Layer 2 of a small transformer language model trained on English Wikipedia (15 layers, counted from 0, width 128).
In attention head 6, each number of a token's query is one row of weights dot the token's vector x plus its bias. The head spreads its attention over the tokens so far by the softmax of query dot key.

Query weights of the head. A number n stands for (n - 500) times 0.00061.
q0 (bias 0.058): 566 532 139 396 553 697 431 537 496 329 342 491 578 478 305 679 577 452 238 252 443 473 589 402 597 439 595 391 617 813 375 284 253 623 403 500 450 635 395 509 375 633 583 482 526 540 631 469 548 683 345 465 527 540 794 616 375 235 513 548 791 329 458 401 411 554 514 412 797 664 259 452 392 164 379 366 536 452 904 605 486 354 378 766 800 685 308 691 616 411 309 378 486 536 688 302 652 626 683 505 609 448 305 382 569 521 546 713 677 304 541 605 589 717 415 313 402 191 444 644 559 582 738 496 567 398 513 672
q1 (bias 0.126): 548 358 627 484 652 453 583 534 369 434 592 649 726 496 496 345 732 639 459 464 484 629 606 452 321 659 531 301 614 339 630 247 481 570 416 245 537 467 667 548 416 770 763 330 620 492 429 289 512 317 392 293 602 406 644 456 472 401 300 668 508 426 431 426 317 508 654 777 813 690 366 575 402 448 394 427 409 646 625 620 442 547 287 852 517 586 423 396 476 399 580 496 588 333 398 394 700 572 432 657 619 461 416 412 508 492 675 366 516 500 355 567 657 458 188 800 303 416 555 451 414 337 238 620 549 686 616 420
q2 (bias -0.426): 375 681 481 732 404 622 332 514 519 455 426 504 508 742 489 415 492 544 473 394 456 577 647 373 555 421 780 466 578 512 447 379 411 378 463 572 385 666 207 511 310 206 771 466 522 519 414 250 628 508 519 658 617 538 429 504 350 478 583 396 601 428 596 542 271 820 468 422 504 748 350 273 705 276 682 410 262 707 455 408 508 421 515 614 740 406 432 635 436 344 527 584 555 707 579 492 541 563 570 550 352 554 381 518 492 522 612 376 565 478 469 496 657 482 624 549 614 399 430 712 462 402 558 244 625 582 550 581
q3 (bias -0.281): 443 367 464 437 606 387 500 658 725 468 658 580 620 460 407 500 259 522 283 378 531 911 621 331 324 236 652 432 770 584 693 374 496 423 820 500 331 487 216 561 343 420 748 415 412 594 602 312 661 652 459 426 599 657 505 380 621 339 383 526 693 477 266 568 187 504 486 523 641 555 317 587 396 391 881 531 573 504 482 318 440 580 536 779 482 461 563 538 616 221 463 727 333 679 491 212 236 551 791 541 256 130 465 465 427 491 656 391 638 591 468 513 664 589 527 545 517 578 412 595 613 505 491 297 734 449 564 716
q4 (bias 0.190): 542 666 470 281 571 375 529 472 449 556 450 605 496 412 412 557 231 637 663 475 388 548 755 707 713 796 236 530 265 562 423 491 460 409 450 488 626 470 565 313 465 462 465 517 794 568 329 754 719 368 561 567 329 487 509 644 619 603 385 404 97 440 561 328 802 389 558 359 545 612 644 587 320 754 438 432 634 323 572 764 504 563 376 521 478 390 700 379 636 597 651 251 685 428 300 616 598 504 251 660 504 328 336 642 548 557 287 607 340 289 444 492 415 278 686 683 375 491 412 307 470 366 487 538 487 297 565 621
q5 (bias 0.008): 553 530 479 271 347 787 312 676 496 559 529 654 522 263 575 604 470 311 547 574 656 642 651 500 529 620 512 397 531 540 445 293 508 419 809 516 474 382 724 566 569 233 357 621 508 911 532 430 480 618 474 183 538 576 733 266 366 271 428 740 649 436 440 649 328 365 474 600 425 462 206 611 407 496 549 399 616 581 300 461 362 416 648 720 340 613 517 309 555 567 513 557 635 550 513 407 285 662 547 474 500 512 346 405 290 698 487 414 715 488 431 471 619 304 345 651 364 409 596 496 835 409 526 670 208 348 520 454
q6 (bias -0.171): 384 348 470 483 375 398 438 673 700 611 637 689 548 676 513 304 189 645 414 533 496 556 390 647 363 406 582 504 933 589 508 534 585 543 421 745 297 419 261 654 574 273 783 517 659 644 546 467 438 292 517 471 428 492 558 475 224 549 534 504 403 586 323 491 386 517 562 579 719 470 458 363 466 575 484 593 457 574 378 254 326 594 299 534 408 418 792 448 551 626 730 297 241 466 547 359 581 756 520 703 328 439 647 646 907 325 405 504 549 360 539 368 651 464 686 322 391 395 399 449 727 431 660 429 402 249 552 696
q7 (bias 0.031): 547 357 631 379 623 923 369 554 317 689 448 648 594 438 666 594 382 674 534 523 960 485 558 691 651 348 723 603 189 249 591 326 674 358 689 370 603 471 293 364 926 643 589 624 386 347 599 312 528 663 456 363 316 288 640 208 462 598 370 528 656 413 491 398 265 707 490 594 515 598 754 833 553 415 198 529 583 440 285 436 175 545 689 345 416 458 231 382 351 505 194 430 649 409 553 737 322 530 589 412 675 597 524 453 294 403 338 575 467 392 632 561 440 445 605 558 486 426 664 345 311 474 343 709 427 445 482 921
q8 (bias -0.168): 428 572 358 724 642 357 451 504 594 476 527 465 576 562 234 548 504 527 476 371 530 631 414 357 534 636 508 536 618 459 445 422 567 441 496 774 667 676 428 778 653 570 644 376 496 477 508 439 701 348 687 847 332 293 272 678 442 644 523 450 440 363 348 614 449 578 631 468 406 393 504 622 586 386 775 574 619 560 570 171 376 574 480 414 560 376 453 555 453 373 630 359 661 590 488 315 527 338 601 583 212 252 562 592 568 380 628 439 538 587 341 390 704 478 609 473 270 749 290 520 229 534 412 438 469 537 630 531
q9 (bias 0.136): 631 619 414 695 584 467 339 413 639 559 342 447 805 314 296 505 765 338 405 600 399 413 267 144 307 528 379 651 533 336 702 360 607 404 772 668 354 270 551 390 625 367 583 210 664 576 705 233 644 634 500 675 473 527 673 308 442 661 464 403 663 374 394 378 437 415 307 444 632 582 455 810 717 518 392 844 486 561 562 313 555 284 667 410 615 422 522 508 536 478 467 640 472 316 684 473 424 714 500 514 604 379 708 570 340 599 495 491 491 378 619 487 617 908 273 330 653 357 598 324 568 403 312 292 703 602 513 359
q10 (bias 0.357): 394 537 244 496 623 441 535 496 375 569 681 257 562 488 711 541 173 524 650 473 410 627 150 560 476 712 414 520 483 173 379 674 362 267 413 554 705 621 496 240 351 420 339 368 694 624 491 634 660 323 459 429 423 621 408 644 223 590 307 441 400 330 668 630 444 552 344 683 703 586 604 649 460 453 586 600 582 508 580 623 545 593 516 350 314 264 468 401 621 576 743 602 367 315 392 326 657 513 608 369 565 353 484 598 619 496 545 574 430 484 402 469 655 481 472 480 347 604 637 277 492 700 582 460 427 607 745 484
q11 (bias 0.195): 547 382 616 224 679 611 374 554 563 456 340 590 653 486 861 525 368 594 636 547 373 280 706 533 429 414 221 857 770 335 596 384 473 578 495 495 744 413 593 246 406 486 421 433 652 581 375 416 700 495 559 425 654 543 335 696 629 449 351 670 73 432 482 393 548 779 863 346 692 632 629 809 326 373 667 792 348 426 281 500 534 812 224 742 762 352 510 486 495 400 460 378 450 577 457 650 769 685 366 554 490 514 718 293 534 578 549 561 412 458 500 435 164 445 424 337 386 465 381 471 432 313 137 462 529 532 564 61
q12 (bias 0.160): 673 323 286 237 423 510 447 587 915 614 635 271 332 568 339 667 796 664 236 753 606 605 357 358 650 469 524 264 295 310 672 401 734 635 679 505 650 411 207 558 343 402 520 177 393 603 430 654 352 475 545 717 609 411 793 333 485 285 505 456 731 540 579 336 510 303 500 388 739 545 284 778 436 452 729 451 485 195 471 640 626 247 579 331 647 883 574 281 411 403 408 289 362 466 451 614 618 551 372 380 495 429 373 534 259 543 359 710 562 203 400 394 376 720 490 574 383 586 383 550 247 937 661 777 619 467 594 442
q13 (bias -0.137): 426 536 475 368 510 368 466 439 733 454 559 510 479 540 575 697 279 416 775 431 530 140 480 385 233 388 388 562 710 474 566 287 178 526 732 772 803 429 578 480 162 310 738 349 420 570 632 446 671 807 464 623 485 349 295 716 72 637 50 525 379 434 629 602 319 636 606 396 484 469 409 357 414 608 554 626 577 573 260 726 340 696 718 652 884 655 691 180 666 495 584 746 479 369 616 769 409 102 570 577 515 626 555 545 572 234 196 515 412 299 664 475 373 562 580 475 342 458 913 368 464 456 438 634 738 361 471 396
q14 (bias -0.193): 425 579 720 64 424 543 557 584 655 697 830 446 397 356 527 481 403 318 541 813 500 667 741 27 389 764 219 514 694 438 341 505 643 495 402 421 750 669 258 624 640 464 584 532 567 355 490 562 619 409 676 371 582 545 377 319 500 438 418 451 665 518 578 431 400 627 896 538 562 394 518 243 349 425 575 273 222 649 234 509 351 715 633 623 191 531 468 487 668 693 637 349 411 505 568 578 600 509 669 301 449 430 545 420 713 565 565 504 412 716 685 611 628 690 242 396 660 472 533 678 436 490 416 410 541 638 388 406
q15 (bias 0.175): 504 465 296 509 645 615 643 402 394 487 409 563 465 304 267 262 599 463 794 463 636 689 310 437 463 598 577 436 544 474 433 182 544 534 310 756 461 504 327 599 235 471 487 684 633 546 555 348 586 281 474 426 555 639 474 735 521 627 323 521 601 534 420 683 462 665 482 317 735 307 719 336 411 533 406 374 247 431 743 551 452 522 487 352 517 253 677 620 517 688 500 344 417 508 513 407 411 316 230 315 457 346 638 545 444 593 578 651 618 627 320 738 434 836 789 361 692 669 657 407 521 482 478 587 593 420 296 591
q16 (bias -0.124): 326 539 750 652 390 511 398 558 549 518 486 469 457 362 459 665 507 333 179 381 527 468 640 310 524 250 334 404 507 686 629 577 560 443 688 645 532 482 593 644 450 375 586 371 703 444 454 299 561 542 550 661 633 870 347 472 381 581 608 531 580 363 626 592 319 378 584 424 614 564 458 490 521 364 483 483 450 530 531 415 403 610 669 289 522 617 490 364 308 524 569 555 511 675 796 423 545 558 704 511 419 571 521 414 700 530 514 554 554 436 450 459 285 510 611 507 404 457 551 577 426 557 586 373 602 427 454 483
q17 (bias 0.252): 267 448 390 327 546 271 678 279 516 673 519 728 496 573 612 468 377 538 535 455 508 751 344 574 649 549 364 599 484 284 324 661 493 500 374 372 512 300 580 256 580 523 244 492 400 376 555 641 750 317 492 680 614 516 435 531 473 511 402 473 418 480 430 555 375 500 541 573 492 595 449 329 461 633 391 379 655 292 732 595 592 525 465 480 572 699 597 611 734 624 561 660 589 328 270 429 516 399 707 440 567 384 315 657 448 373 185 591 266 542 707 432 586 563 349 578 496 653 722 543 366 534 643 546 539 537 515 761
q18 (bias 0.081): 510 514 570 479 579 307 642 435 252 395 469 400 586 428 572 529 277 616 437 375 503 639 692 400 449 562 247 319 489 387 531 538 457 486 558 460 472 644 664 568 453 376 242 587 617 354 455 554 828 604 287 585 591 441 424 621 622 439 297 363 543 591 444 451 587 598 281 579 489 571 378 255 703 531 449 417 585 426 580 610 314 259 630 553 507 513 573 470 591 338 623 639 601 490 472 574 664 428 574 482 507 463 641 449 457 500 500 554 409 503 394 391 351 771 562 566 464 460 399 616 655 511 407 349 521 507 401 743
q19 (bias 0.129): 583 532 655 438 591 226 530 539 612 624 613 595 552 569 496 278 382 308 660 414 500 465 519 481 436 508 731 633 560 472 735 593 493 664 647 593 582 330 539 654 377 359 520 542 413 385 157 635 698 577 362 323 519 254 508 734 623 425 546 489 681 531 642 244 569 527 468 409 524 555 369 459 694 560 362 688 331 373 355 602 555 399 512 411 425 581 527 493 388 519 588 508 420 573 512 310 415 344 786 567 679 400 618 542 704 374 402 690 362 507 743 309 359 551 240 442 471 365 416 353 640 433 563 382 519 478 778 375
q20 (bias 0.004): 343 570 334 266 514 264 268 719 701 475 430 468 460 553 380 273 318 594 655 649 528 489 554 535 510 492 579 551 314 426 600 511 537 453 524 362 569 550 485 580 618 518 735 411 377 600 457 462 652 425 737 493 443 411 530 411 586 573 496 187 462 525 723 525 504 582 440 515 586 283 756 483 622 598 486 482 475 431 390 620 646 755 446 662 404 425 486 578 543 468 563 357 522 554 315 698 536 556 354 598 468 363 613 668 478 363 445 317 528 583 358 636 440 497 429 724 419 467 385 396 414 523 278 401 314 663 483 570
q21 (bias -0.213): 623 282 408 408 398 473 458 621 496 312 521 582 540 461 363 513 628 360 518 264 559 411 665 263 381 440 622 283 708 604 691 513 595 861 347 529 606 539 393 585 406 595 821 431 423 487 594 288 580 591 513 844 395 452 577 375 353 887 526 547 583 434 413 430 431 596 541 625 532 509 340 678 544 339 496 578 314 504 491 425 447 272 640 496 411 316 582 381 674 504 473 619 437 582 526 609 639 586 657 540 390 513 83 815 460 500 473 277 781 551 443 449 436 500 496 634 459 594 370 570 430 124 753 324 513 111 768 406
q22 (bias -0.104): 575 495 431 527 634 662 504 715 678 509 634 446 533 679 585 617 361 540 587 496 403 273 278 815 651 433 526 560 325 694 872 486 517 436 322 627 297 267 616 447 435 419 626 428 401 211 530 615 447 717 616 309 381 473 656 568 776 469 664 478 578 532 371 582 423 709 848 561 696 307 722 566 614 593 324 409 694 430 491 144 435 409 377 505 350 509 409 762 622 464 335 190 744 228 631 345 377 448 530 435 353 434 697 665 523 278 412 562 272 668 334 398 562 362 631 229 582 285 679 326 226 633 444 455 532 552 258 518
q23 (bias -0.022): 383 362 253 660 368 691 467 554 365 732 415 267 540 509 780 594 872 570 451 365 392 681 678 505 434 733 635 363 450 510 812 688 317 641 420 611 520 476 825 679 762 305 451 424 765 596 207 134 556 452 701 486 239 731 630 233 279 784 606 524 422 277 582 316 418 457 671 465 429 705 505 631 471 448 514 615 637 514 362 441 658 86 703 350 114 149 490 555 385 538 455 519 460 481 514 185 462 705 603 490 208 537 633 538 417 435 446 603 468 682 612 397 545 641 500 304 541 465 440 568 602 588 834 552 534 386 272 552
q24 (bias -0.171): 324 525 597 399 736 626 779 474 408 464 441 401 504 551 290 192 634 496 350 469 543 443 672 476 500 428 523 435 704 775 416 829 367 151 484 523 488 351 357 492 620 421 537 520 441 476 761 625 457 712 353 414 504 520 204 293 728 508 464 622 599 613 534 540 468 564 441 554 319 545 532 613 250 609 396 628 504 372 258 349 352 605 423 665 323 435 492 652 480 290 537 215 442 412 356 423 360 612 455 459 322 496 464 488 520 765 606 702 442 562 435 796 471 489 584 500 606 463 570 436 415 444 606 508 741 542 595 720
q25 (bias -0.116): 487 211 386 395 602 695 563 508 300 565 491 401 545 324 239 594 491 653 369 302 255 425 435 431 287 454 223 478 577 595 522 500 566 509 738 563 637 526 522 466 513 710 629 328 761 604 575 602 428 621 319 402 496 591 432 651 582 349 474 799 741 448 529 211 487 674 505 442 614 337 617 699 129 513 504 240 553 479 375 668 544 332 570 478 643 471 915 377 370 183 468 547 666 526 292 531 391 617 387 531 408 387 620 661 743 704 691 319 605 673 434 648 708 401 310 578 492 536 437 417 601 491 580 710 583 686 401 338
q26 (bias 0.133): 530 631 180 678 803 583 808 520 398 389 625 522 527 430 674 473 572 444 411 509 582 653 460 496 366 686 572 644 573 445 235 642 705 343 573 542 451 429 392 612 314 618 455 386 570 425 720 633 406 689 478 323 611 606 63 535 333 491 571 700 327 353 546 371 588 602 708 432 444 334 614 543 136 397 457 346 621 560 281 653 730 306 447 234 527 483 315 329 681 461 413 264 313 720 438 536 421 266 443 536 464 487 369 638 567 602 338 346 483 436 482 706 532 207 417 522 458 682 555 185 607 929 545 670 456 437 575 409
q27 (bias -0.080): 282 672 423 515 440 723 372 656 250 572 610 515 333 319 475 516 402 793 500 618 589 629 728 671 590 457 677 676 838 495 429 362 543 639 321 656 681 622 84 426 385 435 260 566 520 429 147 584 796 272 505 187 367 515 659 394 338 141 576 175 393 301 543 536 530 439 356 432 537 763 297 530 817 366 338 140 500 691 460 407 646 521 326 709 390 446 748 399 449 515 431 738 264 622 287 490 556 474 472 526 500 632 746 366 547 203 578 667 422 332 779 297 415 717 551 394 215 484 463 894 510 451 873 800 413 573 640 405
q28 (bias -0.107): 416 542 393 357 575 298 559 246 485 276 321 229 552 535 675 500 165 540 326 574 663 546 399 374 222 575 725 263 363 405 252 546 620 371 594 407 572 464 614 426 725 605 302 303 570 863 434 465 421 389 634 465 413 708 896 465 611 760 287 435 519 556 538 142 308 683 340 662 308 726 389 628 306 208 926 697 619 564 314 691 448 665 597 505 938 529 803 486 662 565 431 727 385 333 530 811 571 300 208 577 469 110 485 629 531 573 899 510 520 441 418 352 394 620 535 455 640 443 694 617 679 440 531 565 291 596 563 355
q29 (bias 0.058): 504 312 432 568 610 565 600 467 451 859 474 407 882 293 540 509 473 273 275 695 535 555 959 456 386 307 642 582 393 356 455 482 559 409 421 341 518 747 729 452 601 394 399 376 645 576 248 465 613 469 577 522 451 790 584 380 656 496 424 447 547 572 703 495 197 625 448 168 209 541 567 448 617 631 232 291 373 504 473 604 477 97 617 338 619 380 665 255 469 588 361 735 528 411 402 540 241 491 587 564 559 470 729 609 587 491 286 457 616 825 459 470 463 326 704 647 559 514 357 698 415 452 486 390 527 424 369 684
q30 (bias 0.109): 500 505 477 273 468 534 598 406 509 653 193 413 372 723 350 155 575 518 542 527 289 711 573 596 554 490 407 491 672 318 574 546 736 677 698 491 74 518 585 581 367 482 420 418 541 697 505 478 634 440 594 558 749 606 586 491 702 491 514 305 650 486 578 546 647 620 640 386 234 626 757 585 486 96 798 656 467 411 436 486 288 452 241 333 798 390 509 535 449 586 605 401 500 408 408 421 367 767 641 163 756 580 168 441 627 350 274 469 686 433 584 786 442 674 450 321 273 197 529 611 356 664 500 532 648 592 548 292
q31 (bias 0.020): 519 451 369 286 585 409 407 388 587 534 604 490 281 395 710 574 338 670 593 617 213 716 611 596 566 119 444 387 465 596 244 553 505 368 887 546 667 665 391 401 421 457 257 490 762 514 746 425 444 476 461 288 481 539 601 35 548 486 307 329 546 476 441 534 596 553 363 823 546 378 53 523 757 519 328 356 520 668 629 569 559 449 282 820 634 565 462 336 466 676 264 514 610 577 365 893 736 275 254 716 437 560 252 675 746 708 328 444 579 369 515 373 354 578 788 284 358 421 460 665 388 620 421 310 640 413 537 472

Each question shows a short text with each token's key, already scaled and adjusted for position as the last token sees it. A number n stands for (n - 500) times 0.0026.

Then comes the last token's vector x. A number n stands for (n - 500) times 0.011.

0 "1": 592 494 457 485 699 543 396 495 313 359 747 494 410 614 590 458 588 536 637 647 466 350 424 457 563 344 262 328 459 588 530 396
1 ",": 543 598 485 453 586 466 301 472 312 391 790 612 482 518 390 545 650 555 696 682 420 384 560 425 546 421 320 355 361 569 475 357
2 " L": 381 591 416 314 698 429 289 696 325 371 725 451 323 539 604 374 648 632 622 790 563 406 492 453 547 364 170 366 457 650 567 342
3 "aw": 298 577 286 286 782 458 288 598 269 386 533 505 490 769 532 342 454 630 635 609 588 347 545 366 529 342 278 288 458 495 451 382
4 "l": 544 492 388 274 700 409 437 551 350 382 695 561 269 633 577 570 408 668 576 590 633 301 538 416 536 403 189 348 429 681 459 205
x: 603 457 368 507 500 449 382 425 456 577 571 522 475 532 645 320 580 364 660 334 416 635 474 399 608 306 503 375 155 125 284 593 603 540 455 498 545 525 325 504 615 547 290 566 767 558 445 399 707 640 536 605 479 579 497 648 638 567 354 506 346 584 474 500 698 376 466 604 686 323 574 634 577 516 454 527 405 498 421 378 550 502 467 485 257 591 420 643 486 561 559 799 580 408 476 336 533 514 413 628 658 462 455 466 498 434 456 427 382 437 573 558 521 477 637 807 512 344 645 531 634 609 511 391 415 384 536 326
Which two tokens does the last token look at most, in order? 2 " L", 3 "aw"

0 "6": 651 460 471 399 757 531 336 515 346 454 738 457 368 625 575 388 606 542 684 616 400 340 486 379 539 363 221 411 434 484 437 425
1 "3": 447 394 410 362 732 582 340 475 311 463 741 367 395 606 581 408 696 503 609 700 456 374 414 409 581 336 265 426 521 541 505 481
2 "/": 347 419 311 334 808 436 324 566 311 450 680 530 336 534 694 428 813 700 572 639 493 402 393 460 575 432 142 367 537 526 471 379
3 "5": 330 430 351 327 707 516 370 506 280 425 723 383 463 523 512 442 370 447 588 617 470 344 508 490 562 294 259 303 486 538 403 381
4 " (": 347 327 326 299 707 464 428 463 335 396 800 497 395 568 600 396 253 552 520 625 516 362 400 429 558 414 220 294 555 555 487 340
x: 639 387 460 617 430 573 242 369 483 482 437 404 706 479 670 412 510 527 653 518 508 513 483 449 765 485 577 727 335 476 489 418 465 493 446 502 439 429 465 549 463 535 348 541 662 564 457 268 596 575 446 534 699 437 409 809 527 450 237 514 332 470 568 531 492 409 363 530 750 488 401 394 431 548 410 566 624 382 566 463 641 366 399 453 521 469 575 455 486 349 526 550 465 624 383 425 479 501 413 515 518 594 468 480 550 628 250 645 502 531 390 546 133 682 525 633 573 589 466 551 306 637 566 560 461 480 828 479
To which token does the last token give the most attention? 0 "6"

0 "ited": 616 568 515 306 569 244 229 457 379 464 729 580 448 680 571 492 527 362 615 656 427 419 603 383 551 445 434 233 369 500 554 309
1 " the": 534 567 551 375 534 373 301 525 344 482 806 641 446 580 365 652 547 496 639 604 417 380 511 394 460 433 448 344 429 500 553 385
2 " I": 271 608 374 393 777 383 312 494 233 488 743 388 395 577 610 439 641 659 778 751 574 335 536 540 672 442 101 356 447 563 585 361
3 "P": 329 414 297 252 684 336 223 561 280 539 647 309 490 602 576 423 483 675 665 673 468 273 513 439 517 290 90 241 405 491 523 216
4 "L": 334 443 325 197 742 446 304 635 349 458 676 404 387 565 650 353 354 693 513 742 590 362 390 435 559 337 86 363 468 595 506 218
x: 625 329 384 489 353 588 375 433 625 651 459 464 550 439 436 556 543 416 562 450 492 561 455 629 617 282 354 653 367 370 196 436 516 590 636 460 543 441 517 420 479 571 479 554 597 570 415 528 660 733 586 329 474 474 534 657 422 517 297 467 184 546 441 531 740 588 366 586 610 542 377 662 554 432 550 407 521 536 342 198 724 454 445 332 513 492 493 607 434 543 567 602 403 661 456 260 475 486 547 595 588 459 527 313 518 469 411 639 368 531 501 775 481 455 509 669 595 526 490 771 582 627 524 323 446 345 522 487
Which token does the last token look at most, and with what share of its attention? 1 " the", with about 70%

0 " cont": 697 766 717 401 701 398 310 405 306 281 698 541 362 439 694 450 586 288 676 711 458 397 433 454 521 303 145 509 411 585 388 462
1 "ro": 373 685 312 461 770 435 399 565 416 463 615 561 418 560 733 352 715 495 744 648 567 237 524 344 671 533 335 242 432 495 523 295
2 "v": 286 570 325 326 613 624 391 499 310 457 650 536 402 735 597 381 529 572 523 608 509 435 321 393 412 444 217 336 428 667 333 333
3 "ers": 265 571 351 328 723 585 383 532 357 441 736 543 288 529 552 371 479 604 566 656 538 401 563 547 472 519 324 288 373 494 541 339
4 "y": 493 475 235 357 783 408 494 490 418 387 774 394 375 698 588 437 251 651 591 575 564 411 582 435 653 500 268 448 353 460 445 341
x: 440 360 536 324 421 448 538 520 490 575 504 527 499 519 576 473 535 450 739 645 532 603 473 577 570 426 380 508 222 451 398 591 719 571 343 382 506 501 457 271 341 625 377 509 536 500 665 503 889 522 474 418 584 425 419 570 636 658 321 525 541 603 607 571 302 398 288 480 446 368 547 455 507 256 417 658 626 454 346 607 584 428 666 459 398 562 303 655 389 465 568 470 626 695 495 427 314 511 388 513 620 373 378 412 488 515 533 624 143 469 512 333 624 732 629 753 532 497 519 511 408 681 519 619 499 413 522 473
Which two tokens does the last token look at most, in order? 4 "y", 3 "ers"

0 "t": 668 602 592 450 680 452 391 415 292 426 701 532 397 548 562 515 608 442 683 644 457 413 436 449 412 389 155 520 512 554 367 371
1 " season": 603 575 445 377 766 380 367 536 272 332 780 391 375 665 555 550 600 589 551 620 311 493 457 528 649 343 319 320 422 668 442 378
2 ".": 419 554 395 361 690 486 405 611 313 324 794 526 431 662 470 504 683 616 602 653 413 328 501 386 568 376 273 306 424 622 445 354
3 " A": 313 475 331 318 650 409 373 605 291 310 733 563 302 516 655 427 439 736 564 645 461 217 636 448 583 277 164 423 429 508 584 325
4 "fter": 351 543 332 280 720 435 381 535 310 423 645 348 414 553 526 512 206 649 633 609 397 326 461 459 577 364 384 383 458 496 473 299
x: 524 461 668 332 404 517 355 407 448 747 712 213 486 576 625 543 525 391 672 357 419 543 412 378 446 522 256 607 451 444 421 466 656 541 394 275 533 570 538 234 449 502 487 503 553 573 579 533 621 400 494 293 642 519 380 563 666 514 515 434 689 529 518 494 402 581 294 462 653 535 659 560 549 227 379 597 605 292 489 432 802 441 549 348 390 487 490 544 426 649 660 474 502 512 592 333 587 489 405 508 612 504 646 438 486 566 420 621 509 435 533 490 384 439 530 882 734 466 444 477 615 580 471 427 400 411 597 340
To which token does the last token give the most attention? 3 " A"

0 "oin": 686 644 483 405 532 380 404 468 361 364 789 438 325 485 472 377 659 511 678 696 514 239 560 415 634 348 330 335 473 511 463 279
1 "t": 515 674 537 396 687 436 384 429 308 426 688 491 403 533 555 462 704 502 707 616 489 411 426 406 394 412 142 470 534 565 359 396
2 " of": 475 553 487 387 653 338 321 578 417 481 832 557 442 570 459 665 592 505 667 592 440 371 465 388 504 404 375 402 450 484 533 415
3 " re": 324 556 345 278 712 573 405 467 274 349 712 392 367 675 761 336 472 761 517 582 536 385 386 448 438 359 315 270 387 532 556 504
4 "fer": 514 409 352 282 726 497 345 467 250 332 709 537 379 539 560 489 358 636 557 579 489 458 408 381 499 403 216 353 465 600 455 347
x: 613 228 592 388 597 367 533 601 445 678 517 365 538 337 473 500 273 279 675 751 307 448 302 553 686 476 561 444 485 204 405 380 495 436 380 258 661 434 527 425 454 770 488 573 607 513 456 430 566 525 509 508 660 394 393 672 603 524 424 629 478 469 487 572 533 420 597 482 568 443 538 493 489 616 361 694 436 329 353 428 700 482 635 305 405 449 542 326 385 626 602 634 515 418 618 346 421 406 541 521 679 396 410 503 427 608 378 509 321 587 411 551 679 626 664 690 583 511 602 652 591 546 508 551 454 458 458 508
Which token does the last token look at most, and with what share of its attention? 3 " re", with about 80%

0 " K": 731 721 586 380 741 420 245 648 306 365 689 397 364 594 539 252 585 483 832 761 528 304 529 415 517 384 154 375 530 611 511 326
1 "ings": 575 562 338 355 682 492 513 431 224 375 659 546 341 581 526 367 733 510 615 663 482 355 563 557 485 292 273 336 378 548 622 496
2 " ": 237 329 267 340 782 467 399 401 283 367 679 421 349 649 593 410 792 660 570 694 410 310 523 413 599 328 162 251 415 506 472 330
3 "1": 370 496 338 375 681 526 413 522 282 356 718 432 421 628 559 439 425 448 561 650 453 274 402 467 562 334 291 333 475 571 506 401
4 "6": 489 533 292 310 749 599 324 583 354 397 699 434 395 544 518 403 298 531 499 516 491 303 524 401 492 343 226 351 451 479 414 384
x: 716 372 496 467 536 459 468 571 487 572 533 526 671 290 490 359 452 368 626 482 443 524 503 620 522 302 406 496 382 441 422 491 500 598 349 262 671 436 621 353 290 643 330 506 586 592 462 603 647 514 511 481 676 607 540 602 523 459 408 371 349 533 427 563 555 616 358 517 776 636 548 426 390 390 380 562 441 311 621 556 555 483 459 312 508 601 314 629 557 491 683 574 378 532 547 358 433 550 504 483 542 293 528 371 544 521 392 658 470 461 485 390 470 771 356 524 590 638 536 507 619 453 399 823 504 270 708 503
To which token does the last token give the most attention? 0 " K"

0 " of": 563 540 568 473 621 341 306 590 412 455 853 576 453 586 453 693 489 473 637 618 432 394 498 358 490 433 378 416 453 494 535 413
1 " N": 505 708 443 419 792 471 357 629 325 450 732 672 264 683 690 332 740 550 779 677 520 345 481 429 561 467 31 376 581 526 555 468
2 "ort": 372 640 351 334 680 465 492 513 350 578 635 481 368 530 590 524 609 467 515 737 551 283 647 474 480 450 317 348 408 657 474 305
3 "her": 335 472 381 386 744 537 443 647 337 374 668 466 344 610 605 494 390 561 478 696 537 461 551 495 441 340 448 240 391 673 381 267
4 "n": 468 471 322 357 759 496 305 603 385 440 734 531 346 631 543 450 348 552 578 685 616 427 470 433 430 504 247 425 445 534 369 359
x: 511 490 667 453 549 440 628 501 606 669 603 559 644 588 744 353 686 408 504 328 524 636 363 463 633 342 194 570 176 369 465 406 554 613 298 442 557 540 568 297 469 435 445 674 567 722 559 556 656 611 518 389 665 578 354 530 789 471 431 332 258 404 353 512 342 382 436 523 647 451 518 579 568 519 442 515 369 475 276 394 441 603 450 432 369 556 510 405 363 566 568 560 443 510 419 439 539 536 323 564 674 715 442 436 552 609 384 584 395 421 476 640 517 478 552 733 490 462 606 523 516 574 617 439 451 397 476 388
Which two tokens does the last token look at most, in order? 1 " N", 3 "her"

0 "ed": 641 586 507 465 721 480 330 498 333 457 712 663 432 649 567 548 515 513 590 538 460 385 612 468 532 468 351 322 403 495 453 391
1 " the": 531 547 575 407 545 374 303 514 335 471 812 648 440 567 374 664 542 510 627 606 420 391 511 405 457 417 443 340 432 501 546 376
2 " ev": 319 714 456 300 671 305 234 418 325 327 697 453 288 652 616 443 687 687 724 609 454 372 435 292 679 355 251 292 365 653 423 373
3 "ent": 263 457 433 346 632 504 296 606 397 488 632 496 409 568 552 470 523 623 601 571 484 331 542 480 445 417 314 392 380 636 498 415
4 ",": 403 413 354 357 599 439 293 478 353 390 747 601 501 546 374 555 353 553 595 612 448 333 533 420 508 430 370 376 345 572 479 339
x: 497 378 682 507 521 527 354 442 537 557 604 549 710 556 655 561 566 535 814 346 532 472 301 325 645 510 529 664 433 493 492 506 527 476 410 502 584 376 503 355 234 580 255 579 615 456 692 193 564 607 505 326 528 594 534 713 593 312 418 461 524 342 745 447 501 627 396 581 572 475 441 540 482 382 594 592 534 441 542 352 624 451 366 214 461 490 511 571 529 410 524 593 356 428 506 379 356 755 353 462 460 481 493 363 546 607 280 580 492 491 590 375 443 553 474 558 598 635 516 431 492 566 498 627 535 490 583 452
To which token does the last token give the most attention? 1 " the"